Layer 8 of a small transformer language model trained on English Wikipedia (12 layers, counted from 0, width 128). Numbers have three digits each and are written without spaces.
A neuron's activation on a vector x is SiLU(gate . x) times (in . x), where the dot is the dot product.

Input weights of the MLP neurons that the questions are about. A number n stands for (n - 500) times 0.00089.
n38 gate: 445298619572340454552326476481462599448433408405466738453469357488695429416540290679401607452582246383430565539718458366563370614462735683589170445581523527194516649443404622405584654448418436600790236762305600515515675461537359590573167465500601442397492361433565690569484533508434323541465504617353436292356605669428420561559543242504429316380633425447728543504234565391307386508545
n83 gate: 605417390085734421527521564392466311701570375422510591545417650638631146481521739342486523457521643608525603535539565602627479603537401647605538468453507302524517641490479301370545521496388222471542434343339483500560388482364504363614475583517465392445618636705243572548543448600573514503528544468392737542500573606524557396355615500376627563536701581385323627635660376567514521480574
n125 gate: 655441500788977280462382512504546380715425543477516690449496669580595496680536331481635552245639407240234310472480240492536547540538564421516407599530416230706484709536527414492570563448433569569464343519484516543572528717853428654500424449450425386469457415404690766516400522613390599462307657753445355522415579532419435512488386430426758444589639424630488353360554473466633647492804
n126 gate: 648424533483553553649425576500623285360417710479398486586603436587355493529419346281377554473630588450403620410576847525638344500542475586486341500432500696557572726450710606507429696548396545610569615654306529496576460331473540410746646815451700543532529581601698419398711580287443371414600626457514486583555600591612445656377611472345453352363522156374493344478609429514560553611528
n135 gate: 339349618447439340507187445511454486646581619528550599412543573478665472578496351700593448358214437442474607246511335467400460448373757339387550353410542384561536597470464763479374594396456338604518322657566460623444438642562238526551567489486544656403576511614453272461282452532210475577704627376533447520380693445568504450529467529271515551492581461741526353548518417444597675860486
n153 gate: 580369711486660535570558661467489358470599382659578500651267525317441386552570511575397486414427541467558667558594404522584479500430471446714282533517420421539866504547582658674514593574420367389515598624663407619455616547500493660471695764525576540525612511537479340582496345207392331302554641584634335470667464489419370468419525622571536347429343374591632672647447325360468489321874
n160 gate: 567500435406562415577424288377399461431383606604448510491655560605696481413619514507683462551453395370272454517584352557544572561490500543463306530538449480543440448411540288405582569514390342561688567321473536589570633560386628573573619645564331460349358422490500533556382382253430445698550526457663532306452487513507152523574587599503429584428594368701544574625607316391662803658622
n163 gate: 587378577618490381430510448389395357600650641270636531574414607328490437624167348340595444345333518524479452431521674444426538465477493299503449657566400534654542684260510718731524400532552503702724469530524435538304666764371423514521581466316472682517483475469446629780528451339517668364438517378497527564553472458656386637556497524568535731646545436534423413518622555483661541436604
n186 gate: 555560497288648381364558591375663380553594579547648722458430398438559663431451615443535470448506572458639538474645620523698433597469568728516684646222553452475522569378589494717437583395294562454526426525519580443568503317570545307516637541537436605478458444481352585427350329696634503552545403510394724420424446656594576278494378513427626371500316488463679400523400544410465491575466
n196 gate: 339431718542623535269422478532744475452349468441489676417839607558452514471387573479497517442399474614349749368339324587507398579500590575575461259629531337500411560299366418392546592558500445533478368503697578465438664350758630439681384165334479631359532295565342661518486433620553621486536434529443614602573639583507588549529639496363630378629640382559626493409503532379666720476397
n208 gate: 636233510429450518236580563452650525534662467475457412754381565378423503418306522647461493337662672566214557343354705434574374360366555551372659552385370489529489619439601389507403605489573645500596730621471438514409244390650507423594474450613620282540605351651425643558622220633471433616653755504602609416339351718593466482459631493478552412383680369457437301378504385405536536486606
n230 gate: 560497445739514531649395465612565697543567344582448278506267385326632584629651346548613550416567457567613469293669618663582320440388638563286368507610409483507532583477611383476510483403461449633419353421373441559369504373610592412601689521619444653538381299408197407465596605531437251470521449623374490552453339418634435531479718528379447422482408214616521528471418272337364654412649
n234 gate: 350447691562591549743557471475427605559532574462430771536623518514390527471398489448677574415300471742493332429343339504701472633339561525685430568530723415447536689392606412650451504496532545565604546396553574380660603308581669596454268539455589574444553467837280597378403400780599497589489372500720634480642578568514653514360585377357393367346457355497511414269510409373567358410411
n254 gate: 654473479407345534404408512581586549595492587638568539568515489554433111479488461655605584654670378757349394649377595337667216496422566296492333481376470466496596579443622449191288717402546466516721389710177698538445292354390403558626543727470531416383511649337474515447457514504374388423454571280634608429476531372601559667426638485504252558472740262511605380289549330504717485552522
n291 gate: 488465389406583682433218612554497695478336303556456524600536695473494230441552528364553412549500435548400450527545476327533476686340521374569553351511366533408500568522443340379533575521503380546552419629569530554422407615566549473473485598509392548441311549479470518536707629423572512624497699539602477614707536299356506476314554414500448545649588555491400494427468373381405627593549
n308 gate: 387234584663476538588542447504486517496627559422658279464424448401547473384353575321606483410342525528496528556437372698493676355564549195301407440620551566393668548529462710658465302361342469668479507466644715608450724521463493384347546642463437639531455410383338627493422379403308677463290534426528659532500325426613357279542402714603451574637574537575578472479329328493476435402669
n310 gate: 570571662282589254527469627391818476324616590531424402448455605465567450437350407442558652413563518357757507695602528521620555316453525749409645486283568563538633607623590234617749455404553347636447493630423312337537815384357801570490571476588566535407472450518527500538404552510716436476388531444479551435446444694637428528507612521404574479514514510435458373273483586409632486558426
n355 gate: 673457467503497466595339475563483414623475688548282535565563472585497241390658791497586530333514518447521410619183517546756576472341560472338465589497327430434549586347364564534594594371704275576543286376313580416396500532473582588409446659415388441223444424663586548500507526517588442402423544405696364471634570315569374639639581531376620376464528248398482426432572458534357328667293
n361 gate: 456372617370446531553496738571777647597674434408523626664235723540534365535560367461747522560445379425559519516488593134699469341356607472748492234665523465422791461467531354600450527697472389415516645585800648512440559338444588271594480632690508449453390701429357435566592353651410294428543492397512648627399378607458565321245524706604238254597563287511584405456665395565590473531527
n378 gate: 810427535584419412547414443688651356690314351357345519570556466466384500503465431452320681303519481508647515466639341352705448268460580549684493352461834638552477766514608572570545590446270442562587384658508735388676564587411663726466489378376470220681593435390419614404317335337511518677425547564567489243369301485662396403542391444633614417361519336460496549355441337533459518511417
n397 gate: 434439452456476466639490497431483429532615497299361303494398483392629381500592447432574669615642493503604493418452476618702347605350542721321452701687726620510524480595636585287333596345607587722587651480438394415536452331451643628411475381460668582588401521782629389568503461520593610606541644120596413471415459500443302595302514650503524538525417433443514576517655412640619517587703
n399 gate: 611529559614546621574547483296445648356517642656595232556404450581339459692483275415503642446624452530517559367279470443541503507439581640427671365640616573556630644330374592549451298503467542343450690696359460341481500617440554697589449464503613603513473462766507523470358516694610500397407490510557645426507317591539387724409400457398540406373453345270595463392480562532487347406613
n408 gate: 702293762620599380378500564687453291419718423278478575617445593349367475540645458522511468521515447344459372563365456545285482312378526806683526590589442415386608584318600468653607393321612489626553686741563522393514343466624636507445360386554493367739708618372412646661387389640318504582522572597396554318351537568598634445624433334786710436454541518511357635322478595619419617551457
n437 gate: 217497734402582415420388711547345631496482511356283388574371651588601290529445544436606517321540441424565493633569603296617582401434547399496251507579423608397760614600589445521646536618381318666598432645518686493497359710311409486529540593451432618468601578631358511532357396578504556545179539446558542583300504387479297265518298611465456733578602395304723609529535564493564405353580
n440 gate: 484497515485663578568440481557677491398375393571653564453544405384439321666542578578444539318407389443558503494529218355658591500647516548436503676451654412456439741491481570466582491438436593533439395562612639279430726436421757580547432453325332421425364624343303575375516447616611519494290475327560454594477538413628588453423475553419410680562721411432539490461385484589532432633414
n470 gate: 463343579601369362643485433608612351504541632406606444527427271579550511400572356580362640504280489344582587515604328384511493665382395519463569649549639548789548609531346613489456437356574475523321504580273482452464604496447545641702409445349596460380714208343525779464387500676633514721496417333607607278390666455833542430575300562281612578599765407439661500481410599550562652658479
n490 gate: 623411769503581412462192475619468528589663578538486558410624518507469538349639482570381388548565680195356165457532617417482337616552319450600440605572569240390540419583397329623436482379442521408388600395561582443493389464561663295504599376694607357754568603370475609670365487458529427417328409637514621301485575638451423234540346514468525287463511552312594330478332546448656532493573
n493 gate: 577433586705544564663465360441554480550483582689752441692360462489767639587376373531456565428246507517538537500535596514458664650430472555427568503632520369381614640621545513405387431359559450479273331456483445527331711614490441569531419442734590582599655550643446507313556419452490221473355372448628380417575293605574486462584344527310479451457280460446496612813399582336414476527697
n38 in: 402486666557416362734504386563626592315465488527465700413519671409602631605352297719420663574535456746531423710653450737441488721617520500531535693667489713512422619356759526749461531388711311668461473672363531616433680700560563402554333627678477616373391600425577684400548376600519508447519401500808440507673430421546428813449227272607437524492654481542464382361565592809504385485372
n83 in: 432530447530533417428470514252596633462626597668680673553507591315539215539562718523454497639493479459340487311374530445599547623510346544422533695374595473473317403638336445463607581510527352607623649470429631547724768480632421330423528530660598520370513632384377563317476620523530648627473490398588513469437514397599420547442300487380637551695691454714514722486424340480591407602402
n125 in: 440438479579373467564241429281572573534422434615668437599808227444468578500727417435424444521634742467653642762114431474530770489611732455511376474744428448460430595445544426326723430440545392625500585591641592518532626582546661519526360372328504511533552345481638594405384649533231583461448568641415479524485585612457553515537481489336597429431690507453519851421391701668570529586597
n126 in: 571332415569695483398429693550327437427578549345500599484469525622503527506500706479666503493646601740233333592699462471779573239582464528468563521463558356479461507216598473517486377356447455558568546462355391560419461702662529380384450357620500360601493457686503635218561530521606572524613521397479555497398232679306489510568567521524771657445436490352736372457545465343391452315329
n135 in: 424584644452381203474409427527537451437492579467265565648571678442657529456531516597552482475599578435313500636717170577519680454353458371492264741641504564459530470472481648474582413357458349527489549455603560504696561660392573200357427253592409602481251418466739441747558465507421526766436504450436713388282549239470582616592618605537508496520668673456615362365611496771613507320738
n153 in: 514764526382486479703649197414395325584425373538703371517461550619778814410390311605517422636536496571435801557482676276511532518369392479496521478585369440454604644694521476524465539387486624438475528566403620557466671650283403429681569373424621383447660573381637517496518587641376521377439458453514438609496674659577577539500254454426590504507468503503464453612751472483776580348552
n160 in: 600487476547493183397383608474421431439437409611438688582158584399507454249583534684341336409574534342715294540515609478653536656638682570379529474440358562420360406551405293579482602327589411545415353435633456781666448441262604448365493446461463474533452425337533359580627541300606650571313504592548500402405555630529489602455757591290559504599237422471500719455410446216562486618564
n163 in: 507537522487357486567903636389561503557486633551408486586726297377450474571408366541520314615483401579538663528462612584503360371633462521531425444477600359435566395238421605537589685444735567408650400503472376469450552306332427659459581381557534682459610422688619426548686539752576617457486362618386650631504628462473553729465576562429444406528326681386556734546439606593390402604653
n186 in: 493317719524348431272669621317497476406539392562573641529378598493585631456446475683369307513493601592539573549553406724389458546446550680511458564446446469622673743588528409545576469540458285457532613486451318762632623638520187599510550688466570664566721561383476514451500303375412575568521596302612773454460437667479514587514451573524440358351624425387586592564380372177490466575497
n196 in: 447447782700587604609613625546694573478464570576382315280504366608469635624587554517545466348568569564240430624500521504461287643401554489550776682547572387601514657480633321462455591655660534663539447410379394402476532550551547486412673462428422584584348678554650444479403639780451472442401500578546373677529316632365435679486288570444586561449625541531758572630635570343542642706654
n208 in: 449545554504546426462399431572210329422485557729553438600604385434357621432478589624550490644420430309540631352620653628507632628629558486684518558448434453450446663300418352316361651625467458404606655595417378597396478685765445605457353500566716464528734289536486415383632358432608815490457444511705472157726345653542578486569569471493493478530671381479690671540616507336564496458524
n230 in: 397484487486690624544465649585572438377518625661427613581441549375307524705403514500455497503295493644447593602609514376461427689693535320388392603664334416503588469331497446472372640557437592525720384373292242423584380408674646391374568639554658626323392324713676348355386438438440490378511531330791435539507539589644630618489556490566461642598500766647432440332541510531497627619381
n234 in: 376622634552472690647472336500434490580625584435330383477427444493446358684460352778531677675422597511393601465496563682375409450422596383740629479628364581183185684650766608521594426547557606645564563348560433539558472316476664542546496465572560535698609504482351479542590549451232589514560380454599630373279546279673420591450592587365486600649596568366446493511355500473458576545582
n254 in: 461507727190575402689691485738282492417608538418711515433515550652459390534367653338440580398604704627604440420746394519531629504511326642761375485540396492398561696443500416278636279598565604418670600571369431397636462854489721569546473557686569447394477394570379541651519464530557277441362563512657685571650496562571390481488749420621330608543365463321504477726650477541386207333426
n291 in: 413546417527429710550428685559382534511458565628670379426548500532330282181557532388622477576653461635552337528576650524598473434570699455631415483579433517316597520593445395598415569479791329404667666382531356380685528583431406407445669391607545716384390397490381436707532674415786406639486651535638500567489352423331613678469614442544611747400458440453556483525449432460476527493380
n308 in: 479563441631353256641862320504670500416274595465392371414500504507685446497296471552469480294428387607318605567675504446709500579651511411493405435473394373518593420562468483671307489583514552460331631549457620518463578564639604657691308584638422730612592573794566528398504736581465414544351486525521390536412628443503332465752493454371651410581539548459320819500424500421507434438651
n310 in: 479537415514556438507479364248486486507382546466385404471542514403125727436315518559562493372536370592717507617699360607636503611493697571302378247679555500462227577516346594396259591605457596301457362607315303647436479457412539440549431570462377461566662420564590399580554507521440503578525569575461250350362648582486242549400443479549603539402586428610582421565265570397419469624739
n355 in: 521491462477413477586524262644553708468301294513430558576740578382523402442503361688644494575321587609483460589510517345562826579441524534514274417663329446429534319639497455520584537490668431566617381794503656571428333644727593521446573497622412554584683455634584600503483576402510404438473414462531543576616520300246406487359722399500445438514596583371462524538607527470571770467612
n361 in: 573544528597572353330374822781387700536411367380621535582519534422411471493736759658432380474369602561419575519334364593302576442241465400550527364452456538633458568582625273534557595230254414590380573590693447462644342450602477592428649420474573405598378618643594432579484407443718414636423500658596329443382642411372626743391285561636407659563655496463469163422462288430329684641329
n378 in: 336428442628496359365481323298473569524563181337592566522535450429515582497321460305546460352535440352629660306434730394512450492481304543418377430544605801362737584600362574622331558682344556440665558538484708693582403535518508391284607577327856303584481607363386664469650533374500541590519681477562538754464624253629508523637314592569379457564206338738516735334371577511477542549448
n397 in: 483391516420470413513568576572446297504510500487527507646323490347417569401493321365325581529393528442628685236431436576497541545576486593486581604363656633771486510500347771524439456405479626563490593513545606704385469610471406321554535453550674435486602300635625342514490619507291517592791447407503424598391445462560475405292051456517472600648476387623576607427547723490354550420533
n399 in: 425589512462571675487507434507478397527188400548324428600603416616384441485550523490436605277284493405490535370389516404385461516434437268480484602419664552445369526539306382545436587380598472233576435506441474400484611542547371454477400500494494607192399577556599423532487430497484658425640548477779557359701409760592406561477520426554513612738355440491385447470414513598784577424409
n408 in: 417421323751393518471560315747185640646545415453666410514456489519298525601550634353379472642504320616304390459609537561580666545569406421676404575411493533363410386396600625474441448450402645366447466471673649504715571500550500440500454541594246333452433749436522515548155538500444609367410602534362359348362578561430538511409668533456470515323338848602708625470394168413578551554294
n437 in: 576443473511486398361514336597658472211551678440450359490290554420337641397397802663616677603623724464583684507533393431416472493514442554554660362555368486482500457630625493486468400669619615637525568352619389521700345475294828576378639482674493464308392471605465500489427180440532455528468384590712538477448446536327434664493658450585391667567347657563391427738620621448564556552667
n440 in: 420552424365487707621572500384303419452437461439510599274412444517376301524551537429545441689291581520357558477536412490360568497404400328335520676390561556611503409503493610371379326530401350534460622445665500418222589334525500586641611503465539690259369601463455487721577494298671583468500298493576653628503408390400574621380685611354427600357493542593550563520474484580664558519398
n470 in: 316584650497365390690500461486600611551464329589386383608353366253599608402421233711548480497489561362500393363652653561486542407398269422592490454685646388469617639637427654497350581568359476330472581559306609552385680624571468546692464323541521391368591377614590559667493368497532575507715527213405309386576486479635370416550419514431710546663575500366425311375541389517598686596582
n490 in: 726455329583446614326537441599450544409362652377728771494520568341405484491451556564420361643558524398483232633517406362455510434507545333715567369383546656409469413459419555359675534632503483829479449390620571463490596531448314562446347308464476561658473622376289530601566468483558623421439430390517675516553595779470427645279749638517497538440497563457669455479513510655490387417638
n493 in: 507575400480390589493301616578536437263544503516600330578513456606428545497604552457334593642582566652466596554375390315657443483484572615581603534548281507370683493544333516589567399603561497559391794454419426705639625432471462591487348747719470574520278535292463517304603355490591359571490415609642261665437348524318431577613490487626353517284452716467681558517467433415473414595477

Each question shows a token from some text and the vector x that enters the MLP there. A number n stands for (n - 500) times 0.015.

"ough": 494695428455495489608592560556465582396539484506407640325563526598527386492555567558726581512688682534633501498563523485464607386536532483423468610519449425419364455430388499386521473404434638575485430396413510377623476421686434323557570451447440440500497463580508456474330574588460521569491507557508543623663437365569718324356558508396461592799537523405349424381540581524459540536555
Which neuron lights up most? n83

"2": 525601267506455619556605575535534523555585366423570530529598577525387421424654441424509553570513526488498565246476627501435466506450387453622354667440405393560317553575449439466590327650538661680709550602342505609389576586490639535464418463414360565406695477544509488524536666446574491587545585499517450611492458362470489497397393457623645508592569480598605418551555413539440496398368
Which neuron fires most, and how strongly? n291, at about 5.5

"6": 489682496439526602419572480539478494420605433428523359471482554486411619456452541477639590649458665506600660337376601486414508652510605609533624391377378654565395534607379524512440394427617409410353672521490537588428525495634591375571454481367498504587591472480498488545517568627732564506596525792477396579419506607505525494613439566526422339653414432460447510550639509494685569542465
Which three neurons fire most, strongest first? n208, n399, n135

",": 523760520591405472707450546544388486483540619461452416384356547522499713426579341563472633654447583522588593443630542575480465589566575567481591447583540541513386434603572370602501430437499546488501510372673466595519520529649619490451470478456491463459524422566444442510465588447407365511460618449579551496496674520528432539535403459616527471565587512653538538615434433499504607489422
Which three neurons fire most, strongest first? n230, n397, n160

"\n": 497555330320543437430535611486445434618440446509606531524474266527562414266491389538488369394561642517515487390447564560471450656458474636508601582330532576538440478420579588466490489618512464525529525467562450543384469470561581395560466592513566656518551463504470398437437442532597542555374460530475516757485507577468535549455406558438461472485502733588565611551438609478569439470327
Which neuron fires most, and how strongly? n186, at about 4.9

"gr": 505487562473420409528514695394511573598465332499498493479425570359477407500406558365459422413296446420606431372534538323613574470519354589604657362545421719428569620473543422584609520426351542283497318571613440392468576648611591379495554350639618767532609495595548445462563561416321677452597472536442475502574590613586511317527476493603500478498406529583533399300647596529470540258351
Which neuron lights up most? n378

"1": 476550305646549534495387549686388518659364388440541550500500450601496596408648534371433546482433452568452429455568515680468744349447575336638455624515485483380504540480593431463550429578481539443562539571429380497449485580430506563437588335566484411541414533385528579553160770552589629455469510428517482600488504479491462313718336505484450602548524514563573522722430446481451603368390
Which neuron lights up most? n125

" University": 568716642500484566369588421630471403465413417565658399401488515491566548544495368450627514585563652431596646341483447594413568619356457463557514374485505551654536583574566522509329514590575525399440540516534447389544492482572428620390618434427480460434614541517450367651568687496426457389470505534465349715613435469562583387667429468516533449598378435596504565573574519516425551527454
Which neuron lights up most? n153

" sc": 412731455448433475491368507408526426452432534608605674519599631342486615568604690397436420377413615632424521489361651500420691434584514773530564479566462539505441673485507490493585453498528623234451403518620385551578456401529590493466380560574468393462535491581657495565527473404377461513528417383514551494539438585629360487521597544580519367514460653576679580602606476489555523530318
Which neuron fires most, and how strongly? n186, at about 2.1

" adv": 398676474386377372520549469515625526362384450614509472484539611493589393488550561430416501509531566672521503478424543373464583661610277545617336532534484455485578479387386542488412475588347432380431460685646516495455528499504291514540584519577501540578706416584554485494682584497458439521724435565557527498473616384592445349339321414719612612590620510579752634638457578492560477445349
Which three neurons fire most, strongest first? n153, n83, n470

" was": 533711461547479385772424393497373454531480394522450781506659388365604562363499564621598411500438503478555472389455486475440575369355375444617412540464497448495465459533477389554629453563651417536480539356485488471382622550598532391462546481560466507371612476563488501505455656595545608472637543478480637556500575441309543383412490467374608568515449525510348512517644458556589529457490
Which three neurons fire most, strongest first? n355, n83, n135

" an": 466772361450526524471570574522460594572495520471526478433596567463538485542498339670574524469480665464601540463464523430490637546427565519453547459571439586455464539525560540425580678473414452269406593495522674402455502502530497494388549330593550679431466479502613514596615460492411740533532540572609521465371503553470415458399669424491663472431365336687424326539346445533634553479486
Which neuron lights up most? n135

" St": 371646532457484547668348461486529536214529427640647559445431438413528633590547525475489324357543483512604431384446499481455466477676410521551558535453603569534521381547419435498515532615584497604429442561619526454401612385515559474588603242623478574544352507497430494537418413360481546292195355550512447628545490588449473441525501480619563431442387631542395470470539490462412435410543
Which neuron lights up most? n490

"al": 143582410646520526506514600603532536590567535444482570529546554621537338511572567520425517430532467517610599547477597360386486508545344472507611599618442424280548539493528470495534507560266529484318459573500367443475473432572605448498712656615575440440512609415537586547216571544484510443538519417516454549416447480477482451437333387568533524514690317327653239353564708568329358521506
Which neuron fires most, and how strongly? n361, at about 11

"ed": 498650417454400520668494499614504611509503525465347457535653312417571359558610415464530512515639600686515507508452485536466462399394624492435442577414507420477372523590345451339594470463482472494420504322729521468501653479509637429372688509359275542548545370510500670552305498369657655556511498536515710549405635469473542443314511532466601600594598531441590551376550470596440395522402
Which neuron lights up most? n440

"0": 504652268556393559624395482527404493492461455389588466455515574453357450484475437395492376600495458500509403529577548473309574356496558442731419476459455439440522460396388507514567474536430495348541372424282536606423635580433369548533400540415514603611503507615459537522504710456479539640515537388601336469482505493391631371473474411683551703583499508540521498662422490524502594554370
Which neuron fires most, and how strongly? n291, at about 10

" l": 425695562465416476503390632569422505425522540477500506587557519472487680419479572240222563636404558519458510577567527594416598427616406646434489544477476684501515568310656442502524502383449399380340398543436478547513495479396498529521413624645465630579518257580512564520405535472501716457559481440487474508480515554511581515310460414435559582559505510427484507482517490439439466509430
Which neuron fires most, and how strongly? n126, at about 3.3

" S": 469717460556363446479539500386572470495456578596482391564537406615465830450518355573499474390573558463463653517430602474538679479698595558525651608450469602545549491378520433542375343525516608490576584600492489619543535496483560527544513448439496476438387404615568490375566461466431541464495463451476515481536408535489452400556413524523510534618550412619402424402619384416647471379405
Which neuron lights up most? n208

"ided": 598523518589403631549505247573515544593637416512416534487698259371594435507464492437726586589479515628520721652508479257439558448456585606353510545374405366444405619526387490441469454508470549329482445453583469419516438409676493484599599531393432598416509394633485538479510698555515630623544604690454476519519424495495780395400603509441453510561596388326375593314559457593504505552489
The two highest activations, in order: n355, n440

" com": 378596608365330548602623567536624412356511477643492462510643516581482653509381677595423458392694429458671616374564544448405564685489513547569646516386529664506439612469544489404594357694684456185473491598740434365369485493467544576607430530517441626502475407487491684576438583439345430416395555487633583500603375436466618479435524387578533479487442483475470439705467546360563505469458
Which three neurons fire most, strongest first? n399, n196, n186

" the": 496859394596492421536543462484427486552492371426427461303469511457595388445614436483558544397446562444492533501604491486475474387504435498584457531635528400494419519593466632537519426422449459399436451582490517526396557586445452528531458514545524503529531419628486512562397472507468703487436534529552500455497555567506448447460470482453468516535538513601353523636484477472593554401473
Which three neurons fire most, strongest first? n470, n308, n135

" sem": 417586424553444384583389574636582427584512479377480539484409497332487670532677451453265514426505504543534490483357538610338688435588447578695449473470500485469608591475603503542492448424561421429401449623568466547507379488485489427399394561672493439416401397247503564384412525538257563507671574234539440594568425531388659342334484392648580617477440442546440515724455262467575493549421
The two highest activations, in order: n408, n361

" s": 425831477512316467532445611439563512473582576626579449516553464720465569442558575518478497429588585540468626610470506466469613470691613651486672697505461633555532530466584494617529413452509553434496477554506361546450540569451591405536460579435519428552366477488715522421465490506457514504515480446392461469423242586519511456397578474530530497444437529489495390457506549447492487316409
Which neuron lights up most? n126

" being": 553840458538552382736480489538558524484435613577477683385629348430533592431603595508533429518534485527469464409522513544581521510497394523553447483426574540432627501486433452543543549462572478504398539436485535521506447452543562463494498480559421556370497426631472542532471697639460633505625564484457577498429506481416410461459540499315567541554391443501383466422647545535633522514546
Which neuron lights up most? n355

" Am": 353703488394371485464607472276643564402362426415423509571430384483461559490403603414350604534613455490581569593443596406266610509673564541352416702348470418557450578414546565448491505474615387247539547566575550571548454229495487407361513474487498551536568623409606405314514463523588559497501563576513430431478594559594431443502454430390514481588699542573416566386485569469454555464455
Which neuron fires most, and how strongly? n310, at about 2.8

" Y": 689591453634470444460545471614539381398510522613384418452550363449432735458461395545473531346463559577532597523551486378512540437664374619670340626370570554588461438401523496494469513489571577430453528542607429452460401485352592623237393555517498525528205539609622582346593401415475649552453519516510595497601436438645610541490495565545438418543347482617313552475578624561648520448488
The two highest activations, in order: n378, n163

" Ma": 517492522562437382448560569404610344382449551533375486358592363504429865573470326421445431507491560445497703514478444497546381565547390433339640602525495621516415528510558611398393530629619541371649575547615539568404567412467462411408517364519375493381521400674598432596505450420471420379484493504395503443387384542616539481579496377463615578404490386471642542499657584541520507469510
Which neuron fires most, and how strongly? n196, at about 5.1

" (": 502775448530524526457510497593505548489513462708518532431499583593457625543518497560416475535545523512535456434586222618518564538593518528507437523424639448368506287489506500561558389476427424291445550440452416475391497411485568422494504498539458430441387410454597513486440466432487530602491606540447543592504475452391624576616459524452509662601569687817505545594508494540573535496340
Which neuron lights up most? n440

" met": 541746491541501545627424425477497611559544574499511518472487624326562579574637395494557413451443526665689408397547460421445440436621502397610407533416391694658438669454481444377597441416527554337525394537519507422449475424532618513478464448580598496464454606514517526378452508530525575417566358394555622499335408443565696447429556472651608580347399652510515534613632362483485562757556
Which three neurons fire most, strongest first? n230, n440, n234

" to": 521713570566477397639566533490452591534495426461377544217474590502542338359437515440564457541510460452476372426468508439517577533532422448576313563462547423541396473449483484355574451522523427353439477474528523577595428501394531496443703475506402454495493381419536543615661501504613561519490626522527593484475549376515541541273530560360463536546384456637510440502577482601607418514437
Which neuron fires most, and how strongly? n160, at about 5.7

"et": 521519668571433437589544393514632519512414494514592476456590485549454656541445461621581659404457485478296578358540576497530390824398446568560602514535419579480582502589505535516389533464616557190483367398700562516442522697543695532447569348405523571591646617559684477432360483530472659347546383382483403606446631643515667568295408483543529498507548576706560478528538562452493502510539
Which neuron lights up most? n196

"anded": 618714525465441459622435522530419588556544543341464403414509366396594360563522456447672505564581549468571537488450517560426522419468469265464459570358564494542423648589312487422524430396429528446383472376547451412566546447556514507523696459423514525518458556651469518429568586517643620347536684561447557652531477562604548507346405546632591583549460502421540610388552317650423483589407
Which neuron lights up most? n440

"ism": 430818653510481641446449523582487606487459393542687382366491426471539539544460519497484519384561455640511525560555560544462507460410458574531518412523623510584577566530541429549305455623588646267496528536529517525514429584482476534544474575506481514484549351559465550526485523618614369394480590633505488518684538451525529414448391412475596405454421527349491578556414650534392514429521
Which neuron lights up most? n153

"tr": 465437461486588449608509587587649397558548478545186598468506492410489489548534425386396503462375418500644431548569563415239550614429473518566492468406500561481526523525461533546454441571461614236659233535670592462476518461492435532659527433746529556373439441329462416497320478419467556398670517299613456276370368494479471651528478425653458493568599425489513397346467427482459573518279
Which neuron fires most, and how strongly? n38, at about 5.1

"ons": 575734540594394462560508440562325597389450632460541487470443452476453782533390521514510510595366378399589511508498411570418529498448491567418548631460460483524611474567533612486451369505353665619465538541498666604568529639582440576522704623501532591586303380540479521534604544487375409452540479523468436611374415516601454488474475539550503440645551599578453471555593426416502332437397
The two highest activations, in order: n308, n493

"ast": 417515454492418464521542458685574346622754530418572699366587428359489673594407491533444570459419335494525435472568676758601488561557377505490448567395526776487443548412530465575316417462555547340483374567431517544487559661517501404515524561536532484595592501509571409448429497488774560476467459405485439415316398555452494497396432394588620540332638605571422583658421518665439609598432
Which three neurons fire most, strongest first? n408, n470, n378

"en": 499677518437400472509703422471643472570455569571668363437547465648490472564378690550439412552565563545657620620583400604273663654462574469652536481479456372580545554416468555485530498574456699321595281447483632378411664552509308511630443437411598529329640513579536626392404506559432538482403561408628450499414469394393568482652455532653444580408702466439460442492566363476464486458482
The two highest activations, in order: n254, n470

"el": 555712507515495547608625503628411468511560474374452563415536388533527838632391458448440442516517458374421562672599487395561528657434656550382468454543525474507418614527591520406487515503424657365441573511439539544372463564589504400443572460415588549645521564576504539482518455587502480392680534513448421497487561636592466622560394568544557494551555626502553471539578513466456437438409
Which neuron fires most, and how strongly? n126, at about 1.5

" sk": 269700596491492497667378563459535253464634516582550449490515465266509559556610640479460413509478520542578478539558654628605597434578526608556556506538474621572440636423598485636455264535529500360624461540514424413465463422476590403516363670568488452444422333553382484608425428487258467430523490504482504595618604506535516398570329458589428353509307477568403544622545423525431500313400
Which neuron lights up most? n230

" in": 385838471525325469561481387554511566573559488497455620411512558552504432413613370536570621527405587541498513390557484413493653438535398284607390584489575651526559531558525517454468490439427327446577475490472430644394445598462456455465505429538543414409522481532429506566495555533547465515403596402518606515387545540637481485490438479519449573615672423518602480573544515547617514490356
The two highest activations, in order: n470, n135